Layer 3 of a small transformer language model trained on English Wikipedia (9 layers, counted from 0, width 64).
A neuron adds its activation times its output weights to the MLP's output. To switch it off is to set its activation to zero at one token and run the rest of the model.

Output weights of the MLP neurons that the questions are about. A number n stands for (n - 500) times 0.0008.
n4: 309,388,299,352,597,291,667,469,594,246,332,492,322,427,724,676,333,399,680,458,383,206,537,647,287,368,674,496,719,618,468,686,514,511,668,224,288,212,338,760,542,575,408,318,363,428,544,764,277,425,393,216,572,256,497,535,569,253,503,717,385,414,350,603
n57: 23,489,598,500,571,304,570,726,497,910,503,436,425,397,428,612,635,439,465,264,615,446,404,243,611,325,522,382,608,645,484,737,374,631,596,383,519,495,532,594,778,413,563,252,576,523,377,435,609,584,837,494,299,594,465,393,657,648,661,545,462,331,821,621
n58: 509,587,624,329,500,356,460,296,196,551,245,372,657,490,549,620,530,301,570,660,795,371,672,465,455,610,259,551,407,297,552,421,577,415,456,629,308,533,400,542,543,427,468,472,363,596,637,600,323,428,225,277,590,592,239,621,324,485,526,457,377,301,560,534
n59: 457,207,788,878,281,427,506,455,368,505,312,375,363,585,450,429,475,530,643,785,584,419,374,589,576,343,546,614,349,579,458,598,521,437,572,598,482,551,416,655,610,432,394,375,545,546,492,581,707,385,513,710,590,612,342,549,479,706,720,590,350,935,346,604
n66: 477,417,458,487,378,457,565,560,430,333,566,266,347,603,507,618,465,768,484,398,745,653,651,406,714,406,476,481,508,629,650,592,512,793,462,408,522,719,379,403,449,693,545,616,662,541,238,642,421,378,811,452,427,524,363,747,375,400,314,230,144,282,761,534
n77: 418,477,396,563,392,338,451,416,376,626,437,208,284,412,618,541,523,618,544,354,654,306,495,566,768,539,601,617,678,448,530,662,617,588,311,167,556,385,552,446,521,653,443,479,519,486,442,449,476,683,533,298,454,426,451,368,776,592,593,590,538,297,560,652
n93: 374,572,501,597,582,527,460,678,612,407,344,442,434,263,380,414,478,566,386,549,468,304,388,566,198,547,514,561,786,637,206,442,594,282,687,470,164,673,284,491,256,456,446,581,780,376,470,750,476,421,338,475,593,417,525,492,438,252,325,441,296,520,528,391
n102: 487,594,466,538,434,791,493,680,503,432,390,700,742,505,384,645,602,528,156,482,369,605,589,475,426,679,744,339,740,531,295,756,441,530,669,343,303,362,628,717,497,336,356,396,529,307,344,843,520,599,477,40,424,334,595,369,211,787,399,610,561,452,202,400
n105: 599,632,486,394,451,728,429,291,509,550,483,601,470,568,515,422,798,334,496,567,405,678,481,549,607,506,361,735,483,701,689,726,478,120,543,346,578,628,399,709,617,516,384,540,456,410,492,642,656,615,742,413,369,475,461,181,191,552,507,613,456,492,543,459
n109: 559,499,685,366,440,440,393,470,416,688,373,619,442,676,334,544,443,573,504,697,918,524,690,277,636,575,367,555,452,388,752,463,400,426,427,679,563,481,554,413,426,683,584,436,145,426,809,563,265,426,568,591,368,558,282,415,172,446,571,590,275,415,278,666
n125: 382,586,610,599,537,630,450,493,352,351,580,549,609,587,405,300,500,462,647,507,410,664,372,298,378,516,576,369,458,740,359,140,466,652,575,348,528,522,556,460,526,409,726,631,266,384,406,377,304,385,559,611,426,406,797,536,309,304,551,324,570,379,477,649
n129: 623,560,377,270,869,470,395,553,611,472,463,574,398,591,294,445,723,535,630,450,397,517,620,609,290,287,412,591,486,381,344,518,610,394,457,636,705,757,645,559,306,426,680,758,497,802,247,404,657,417,522,246,523,331,487,663,535,494,588,365,635,518,416,254
n143: 341,690,476,561,466,483,473,503,572,447,638,561,271,558,437,500,210,748,662,719,286,595,519,804,517,795,254,368,446,480,580,331,562,350,544,357,406,547,515,315,749,232,409,445,347,364,456,345,391,539,466,627,388,646,416,575,445,474,514,505,535,222,571,504
n155: 375,406,569,264,322,550,556,367,388,656,231,313,509,533,372,449,638,526,448,431,534,549,352,511,619,499,318,350,403,379,353,332,574,490,587,433,541,658,530,381,367,634,574,679,440,493,668,549,404,508,403,622,531,622,506,497,458,478,690,703,357,252,482,828
n182: 124,371,533,602,536,586,483,152,197,578,304,558,438,318,700,528,580,442,631,595,446,497,530,616,715,504,546,524,403,527,791,286,624,721,358,555,394,498,590,676,323,701,476,397,373,602,783,435,250,569,409,352,513,509,481,478,510,633,524,587,511,454,541,624
n187: 830,666,735,484,520,393,451,354,520,477,422,788,611,425,526,541,374,499,407,590,467,444,332,703,447,700,529,493,624,542,543,361,437,357,332,674,583,463,477,438,622,674,763,469,482,473,474,539,342,250,669,445,705,573,604,344,308,475,615,442,610,653,737,565

Each question names a token from some text and the token that comes next. It shows the activations a of the neurons there, in the order above. A number n stands for (n - 500) times 0.039.

Then comes g, the gradient of the next token's log-probability with respect to the MLP's output, scaled to length 1. A neuron's effect is roughly proportional to its activation times (output weights . g). A number n stands for (n - 500) times 0.0013.

"er", then " (E"
a: 497,500,500,508,501,495,566,486,506,500,469,511,500,542,502,493
g: 422,495,535,475,524,468,448,474,390,452,427,448,445,519,423,543,516,542,470,454,426,489,405,515,372,267,533,392,467,356,370,362,362,515,460,194,439,623,579,624,571,605,485,609,575,532,517,378,383,485,359,502,510,452,569,749,391,332,382,586,598,459,489,449
Which two neurons, each switched off alone, lower its probability most, in order? n93, n155

" George", then " Gar"
a: 503,499,638,521,504,618,498,504,523,497,492,467,511,530,498,532
g: 391,548,484,449,794,411,634,574,495,463,482,382,558,496,458,549,663,346,482,520,382,517,527,586,583,395,383,508,537,567,619,474,624,499,278,692,505,539,418,589,493,522,550,416,498,576,376,714,450,508,536,544,685,580,575,658,599,521,520,554,435,542,600,587
Switching off which neuron hurts the next token most? n58

" story", then "line"
a: 384,502,506,500,701,493,406,500,482,500,510,434,492,634,538,480
g: 598,482,514,552,563,504,396,336,402,525,491,520,497,442,570,482,482,434,532,469,523,598,522,662,692,549,287,516,420,647,608,353,599,560,417,615,495,482,501,311,580,378,531,372,594,537,455,285,393,750,467,572,588,609,489,463,667,483,618,512,620,451,472,500
Which neuron, switched off, raises the next token's probability most? n66

" in", then " between"
a: 491,502,502,501,546,501,509,500,498,496,499,487,486,523,490,500
g: 584,548,530,543,549,350,570,446,626,446,348,454,520,530,342,446,590,561,497,459,595,508,651,363,363,287,495,474,638,546,676,491,504,413,487,537,441,443,563,711,582,605,352,635,517,513,436,772,539,590,600,485,641,467,352,432,405,522,402,550,538,516,468,506
Which two neurons, each switched off alone, lower its probability most, in order? n66, n143

"36", then "),"
a: 505,532,500,540,500,501,495,493,522,502,502,495,501,500,502,503
g: 376,641,514,453,475,414,574,565,349,530,516,410,315,549,541,525,520,540,238,447,499,559,401,554,313,463,594,476,635,646,339,424,496,443,412,387,482,595,437,516,505,572,584,537,335,353,459,633,606,293,505,550,557,522,684,522,477,509,455,385,356,513,587,513
Switching off which neuron hurts the next token most? n57

"ing", then " the"
a: 504,500,500,512,500,500,554,496,526,503,505,502,500,500,497,517
g: 608,555,330,394,634,581,538,555,456,513,375,569,531,381,565,563,521,393,517,628,476,464,460,491,529,384,520,581,509,522,363,408,502,575,395,737,456,526,390,309,341,623,484,520,627,530,626,402,538,652,412,363,625,547,562,491,609,611,579,466,555,742,583,492
Which neuron, switched off, raises the next token's probability most? n105

" the", then " station"
a: 496,502,497,500,499,500,505,501,499,474,495,512,508,509,497,500
g: 600,442,523,522,573,559,472,477,530,420,325,516,697,505,586,519,581,428,444,278,460,480,425,467,256,327,465,535,370,482,423,534,346,499,152,492,427,534,481,384,494,458,528,482,537,549,364,390,507,533,512,502,545,601,302,491,647,570,510,497,535,491,471,596
Which neuron, switched off, raises the next token's probability most? n143

" Her", then " plant"
a: 563,499,504,552,507,512,499,500,496,473,499,483,465,579,491,508
g: 619,569,427,565,373,431,589,533,608,457,603,470,564,510,475,444,482,508,441,273,452,384,424,558,570,511,346,459,601,433,408,660,606,451,444,406,511,393,576,572,467,703,544,522,469,300,470,230,388,449,423,384,617,510,327,502,490,681,472,583,495,583,430,559
Which neuron, switched off, raises the next token's probability most? n59

"ated", then " for"
a: 500,491,502,531,497,506,532,502,497,513,467,503,500,502,499,497
g: 548,465,551,492,514,543,538,552,522,438,418,616,554,563,594,376,524,420,432,507,619,564,519,500,376,318,475,405,507,370,822,564,366,495,441,428,538,417,506,481,626,344,356,518,378,367,362,504,469,405,464,489,318,434,370,615,521,620,429,666,373,370,475,452
Which neuron, switched off, raises the next token's probability most? n93

"res", then " ("
a: 498,485,501,519,501,456,494,500,510,500,496,502,508,500,494,498
g: 636,594,465,514,453,455,491,429,565,498,377,526,603,510,349,494,557,480,434,443,609,408,523,372,444,591,516,363,521,427,627,702,535,495,378,703,588,456,611,554,509,508,408,539,426,471,544,968,486,524,468,469,553,527,489,560,504,434,443,545,475,475,388,431
Which two neurons, each switched off alone, lower its probability most, in order? n77, n57

":", then " 39"
a: 510,500,504,578,512,501,466,498,513,498,503,468,417,629,494,497
g: 534,483,455,447,251,634,557,497,433,328,296,417,559,463,483,504,497,461,542,375,548,282,526,507,479,326,458,452,620,595,452,404,726,500,283,621,494,524,491,496,551,555,518,451,573,561,424,340,628,566,480,345,535,511,483,340,548,444,563,444,539,464,493,339
Switching off which neuron hurts the next token most? n143

" several", then " class"
a: 509,500,500,504,500,480,487,501,513,462,478,509,502,503,498,507
g: 586,492,410,588,358,496,395,609,454,615,469,244,558,392,684,513,429,535,381,353,570,602,490,518,522,441,706,496,500,409,490,530,448,278,473,605,497,492,538,399,504,444,499,438,298,457,442,707,608,345,590,498,483,464,540,331,565,450,407,505,512,421,480,388
Switching off which neuron hurts the next token most? n125

"ri", then "arch"
a: 504,491,500,491,498,501,516,495,502,500,508,485,455,501,496,501
g: 484,612,529,565,622,468,526,478,547,368,411,420,394,581,493,555,599,491,366,519,552,448,596,585,375,595,677,537,603,532,591,488,426,513,545,595,336,505,424,455,397,414,540,500,623,409,570,606,466,534,660,392,333,607,484,223,534,302,481,379,475,281,471,446
Switching off which neuron hurts the next token most? n93

" western", then " L"
a: 498,500,539,503,500,561,485,497,487,494,506,495,492,546,410,502
g: 707,564,634,435,445,364,387,465,419,598,533,485,679,465,585,403,359,528,509,620,540,612,587,441,568,487,557,532,525,589,496,408,467,332,384,265,609,542,545,452,516,608,416,583,526,527,557,582,484,475,457,485,380,222,456,434,360,452,521,606,544,349,577,379
Switching off which neuron hurts the next token most? n77

"n", then "oon"
a: 494,498,496,471,500,487,499,499,502,516,500,504,500,502,505,498
g: 624,495,550,447,689,602,589,431,329,502,548,272,494,457,561,551,491,633,666,617,456,646,639,471,620,360,533,573,538,428,320,456,635,671,619,607,462,445,474,337,468,535,527,503,504,600,541,380,539,510,527,504,417,675,524,688,480,534,466,566,479,541,608,577
Which neuron, switched off, raises the next token's probability most? n59

" D", then "ale"
a: 636,502,823,496,501,504,525,498,460,545,595,519,505,791,648,547
g: 448,731,440,519,443,480,648,403,452,367,335,658,580,545,714,390,651,375,440,526,550,361,666,577,340,441,542,641,455,528,395,581,524,416,542,394,468,518,508,397,583,655,390,639,439,546,448,400,572,483,377,616,567,454,573,473,633,476,440,546,481,466,534,542
Switching off which neuron hurts the next token most? n58

" and", then " Act"
a: 499,504,493,507,538,496,488,500,500,484,486,501,502,573,497,500
g: 346,493,309,565,290,496,507,583,254,564,550,481,571,654,387,491,666,471,430,418,375,459,421,559,429,437,709,496,339,568,539,405,521,438,525,423,427,522,449,538,376,567,619,503,693,409,582,460,452,605,505,534,338,353,566,603,616,492,529,450,530,468,494,469
Which neuron, switched off, raises the next token's probability most? n125

"y", then " res"
a: 504,503,504,488,581,508,526,498,506,498,503,505,500,515,500,524
g: 643,549,541,504,362,555,429,512,510,349,504,511,448,415,633,460,603,487,487,517,538,377,470,530,447,711,436,622,592,502,602,625,555,477,485,451,471,574,494,378,475,453,459,456,478,482,472,896,701,376,526,621,533,570,434,531,535,589,464,290,401,482,400,413
Switching off which neuron hurts the next token most? n66

" |", then " 5"
a: 510,502,473,670,520,502,473,501,502,483,503,497,503,571,499,495
g: 593,501,460,566,458,408,590,569,564,580,429,299,456,538,613,501,471,367,381,665,496,484,502,524,445,385,649,341,604,695,563,687,635,466,591,447,369,363,505,424,501,667,645,398,571,457,490,400,545,382,608,411,436,432,417,624,349,389,460,536,489,413,416,540
Switching off which neuron hurts the next token most? n59

" Last", then " 32"
a: 498,500,565,494,505,595,503,500,501,505,404,501,498,507,501,502
g: 631,330,417,583,527,575,595,492,355,408,401,522,642,361,523,501,454,481,447,543,524,532,448,491,549,427,572,349,568,421,461,699,426,615,358,588,483,412,486,447,659,603,516,488,619,404,466,644,731,576,583,692,363,605,542,408,553,433,435,604,442,631,505,613
Switching off which neuron hurts the next token most? n125

"u", then "y"
a: 495,593,505,497,499,501,486,499,525,499,502,512,500,500,504,579
g: 368,356,703,360,415,525,601,464,441,615,508,372,448,555,390,343,398,410,511,464,721,576,546,511,487,457,595,519,488,572,567,574,598,566,523,382,488,404,524,488,490,598,602,565,400,322,403,610,521,399,469,385,212,507,521,557,586,635,484,393,505,381,481,435
Switching off which neuron hurts the next token most? n57

"|", then " ENG"
a: 506,499,509,372,500,489,505,498,499,377,502,509,504,535,500,500
g: 499,399,471,761,418,576,343,357,574,569,626,575,603,390,619,415,386,570,445,514,531,365,535,601,653,564,490,554,366,489,593,511,658,511,593,451,476,350,552,467,642,468,550,460,490,442,623,294,395,572,584,563,280,537,567,524,486,539,470,573,547,432,347,478
Which neuron, switched off, raises the next token's probability most? n109

"A", then "L"
a: 508,499,487,499,500,506,492,503,528,498,501,519,501,510,499,351
g: 752,593,271,586,524,435,395,597,607,399,372,509,542,434,459,500,351,469,421,629,332,593,468,497,436,392,532,478,429,576,549,453,456,415,514,355,383,550,599,493,461,627,434,413,497,474,583,323,463,447,582,315,378,440,446,411,279,529,602,514,485,490,611,499
Which neuron, switched off, raises the next token's probability most? n187

"hest", then " break"
a: 500,507,495,490,497,513,481,651,500,500,507,584,499,569,580,260
g: 548,480,520,542,665,588,514,636,724,587,507,621,513,439,355,406,684,507,464,572,408,432,507,534,451,777,276,491,540,492,511,402,502,485,558,642,458,559,441,480,459,362,407,499,554,573,425,768,638,482,553,510,499,425,543,495,508,598,477,435,479,610,346,551
Switching off which neuron hurts the next token most? n102

"ott", then " |"
a: 503,500,531,508,500,491,497,505,533,500,504,550,496,522,498,449
g: 554,597,482,665,633,578,502,565,282,483,611,608,527,605,507,485,430,483,471,574,540,480,555,485,343,406,586,510,498,563,452,533,326,480,321,379,302,516,478,570,585,702,524,472,567,418,485,840,573,542,446,430,451,474,543,427,607,612,402,559,391,537,517,520
Which neuron, switched off, raises the next token's probability most? n129

" Les", then "l"
a: 512,505,554,494,505,506,471,500,496,494,509,681,498,935,626,506
g: 551,562,528,415,543,525,409,429,494,558,489,706,586,360,424,444,425,493,554,503,521,707,408,499,343,551,300,630,445,721,491,510,594,385,481,267,498,669,522,550,415,426,405,375,420,444,481,522,461,467,502,520,485,491,662,717,534,541,546,450,619,360,564,424
Switching off which neuron hurts the next token most? n129

"enn", then "ies"
a: 520,494,477,465,499,515,528,500,507,499,504,529,498,502,503,501
g: 559,469,562,409,574,430,506,566,512,489,507,453,423,524,614,501,390,630,682,571,524,611,487,368,624,619,608,552,607,470,527,308,575,319,514,591,444,485,390,483,356,474,421,549,481,616,555,580,448,728,626,393,574,321,522,503,582,408,480,353,579,604,707,382
Which two neurons, each switched off alone, lower its probability most, in order? n59, n93

"fl", then "ower"
a: 498,488,500,501,499,503,529,581,500,499,375,498,504,573,530,474
g: 629,659,520,560,585,572,466,379,484,536,537,582,641,525,514,481,458,550,437,454,402,280,519,625,489,475,462,391,409,418,392,538,600,567,396,524,528,530,521,422,334,366,670,474,371,449,434,860,465,548,540,348,573,431,601,528,333,504,483,619,508,469,521,423
Switching off which neuron hurts the next token most? n102

"–0", then " (1"
a: 502,497,495,538,522,509,501,502,640,499,502,467,500,671,503,443
g: 477,663,269,473,554,649,498,566,370,643,361,683,373,486,668,619,497,577,447,433,418,395,552,525,302,533,656,546,491,597,452,581,461,399,366,537,441,546,511,563,468,591,448,428,485,510,527,518,602,615,483,402,595,533,598,433,470,562,529,335,285,479,568,393
Switching off which neuron hurts the next token most? n105

" David", then " Morris"
a: 535,504,557,502,488,672,499,500,585,492,500,564,611,618,494,437
g: 604,589,446,522,607,548,468,628,537,457,460,647,563,448,504,448,600,350,575,722,532,503,506,459,655,643,481,504,483,420,540,441,538,476,439,542,605,554,460,506,393,472,404,476,641,436,515,589,400,754,407,467,448,403,605,471,398,169,484,639,594,517,565,631
Switching off which neuron hurts the next token most? n105

"ally", then ","
a: 499,496,496,506,497,369,484,503,496,500,469,504,508,506,501,492
g: 531,463,659,450,370,468,513,459,382,556,527,610,447,435,469,531,357,457,629,451,462,671,393,469,463,467,454,357,418,675,608,471,383,502,557,520,540,539,432,395,529,286,695,472,597,484,475,453,504,314,513,704,638,590,578,624,636,475,570,599,446,666,365,542
Switching off which neuron hurts the next token most? n77

"|", then " W"
a: 506,498,507,353,500,484,504,498,499,359,503,510,503,529,501,500
g: 611,488,439,604,498,550,485,527,434,420,423,563,698,547,539,490,473,578,406,513,485,420,525,464,615,518,591,446,578,552,626,496,415,539,567,462,567,444,568,334,558,704,367,486,526,341,458,486,532,369,401,461,343,469,514,326,639,704,509,182,442,379,526,388
Which two neurons, each switched off alone, lower its probability most, in order? n59, n109

" and", then " on"
a: 501,498,500,483,505,500,500,500,499,475,498,511,503,509,501,502
g: 673,442,392,583,588,484,652,485,390,580,498,483,539,569,367,507,562,437,636,419,556,682,629,424,280,386,405,534,423,602,587,433,343,527,491,489,276,582,467,698,520,634,361,584,506,472,557,525,498,538,505,533,422,624,275,511,598,383,481,506,487,539,538,487
Which neuron, switched off, raises the next token's probability most? n109

" best", then " of"
a: 493,499,503,485,498,551,497,499,488,499,486,510,439,514,501,506
g: 555,391,444,497,593,667,593,509,266,486,517,543,431,509,483,499,412,441,428,418,379,524,555,530,553,555,618,480,557,712,491,548,432,417,714,513,391,414,492,461,553,642,460,547,416,399,516,702,609,331,577,430,558,295,624,472,399,331,479,608,358,461,451,458
Switching off which neuron hurts the next token most? n143

"a", then " B"
a: 500,530,500,508,500,498,689,500,504,499,503,621,505,540,497,541
g: 573,519,510,561,787,390,505,599,574,535,614,562,634,489,430,479,559,357,588,443,506,520,567,449,742,616,478,445,529,424,515,607,619,492,655,623,702,539,556,458,488,540,436,469,600,586,569,471,414,609,519,398,530,336,639,525,552,528,539,717,492,531,421,336
Switching off which neuron hurts the next token most? n129

"ree", then " State"
a: 498,490,498,493,500,536,499,500,485,500,502,552,499,544,499,446
g: 562,375,537,594,378,577,381,580,558,549,388,514,647,554,520,488,704,510,483,380,468,476,520,525,401,752,609,707,449,343,351,483,571,515,537,518,444,453,479,423,383,261,435,577,621,501,470,416,468,553,435,425,496,472,387,652,619,317,493,578,573,461,508,415
Which two neurons, each switched off alone, lower its probability most, in order? n187, n129

"\n", then "=="
a: 501,498,505,467,500,502,501,501,502,495,502,513,503,499,503,500
g: 552,490,542,418,620,449,530,511,399,590,433,587,537,710,432,425,656,471,645,435,519,522,520,335,304,422,555,644,567,521,530,690,394,535,440,658,438,753,474,485,518,537,436,534,355,500,488,639,439,469,628,498,482,526,692,668,623,399,528,498,538,585,504,409
Switching off which neuron hurts the next token most? n129

" |", then "\n"
a: 493,500,502,605,507,501,562,498,500,471,500,473,487,557,498,500
g: 294,496,535,404,564,619,479,452,504,505,522,627,559,579,410,493,458,619,669,464,439,573,420,306,433,449,462,710,427,461,452,414,404,531,457,573,466,477,468,533,440,635,415,476,488,545,554,247,540,568,555,376,500,639,353,378,634,366,571,449,565,648,682,610
Which neuron, switched off, raises the next token's probability most? n93

" were", then " broadcast"
a: 501,498,501,514,632,504,501,500,494,490,504,501,498,515,494,500
g: 371,540,493,535,467,440,498,581,595,473,458,564,643,528,549,513,566,392,559,347,375,185,447,467,563,487,432,484,513,488,410,437,402,655,465,442,411,562,472,372,312,604,564,331,718,462,445,581,525,508,472,608,404,571,403,596,335,456,547,286,470,440,547,438
Switching off which neuron hurts the next token most? n66

" Association", then " (P"
a: 548,506,502,500,461,569,422,500,500,500,489,449,498,558,520,496
g: 440,603,606,548,356,507,494,450,465,508,424,520,514,366,323,474,536,363,518,415,413,464,429,359,654,386,510,718,473,417,606,485,412,486,492,433,782,455,535,757,524,577,570,507,484,582,489,465,402,609,436,496,530,457,650,471,455,375,418,678,643,433,434,506
Switching off which neuron hurts the next token most? n93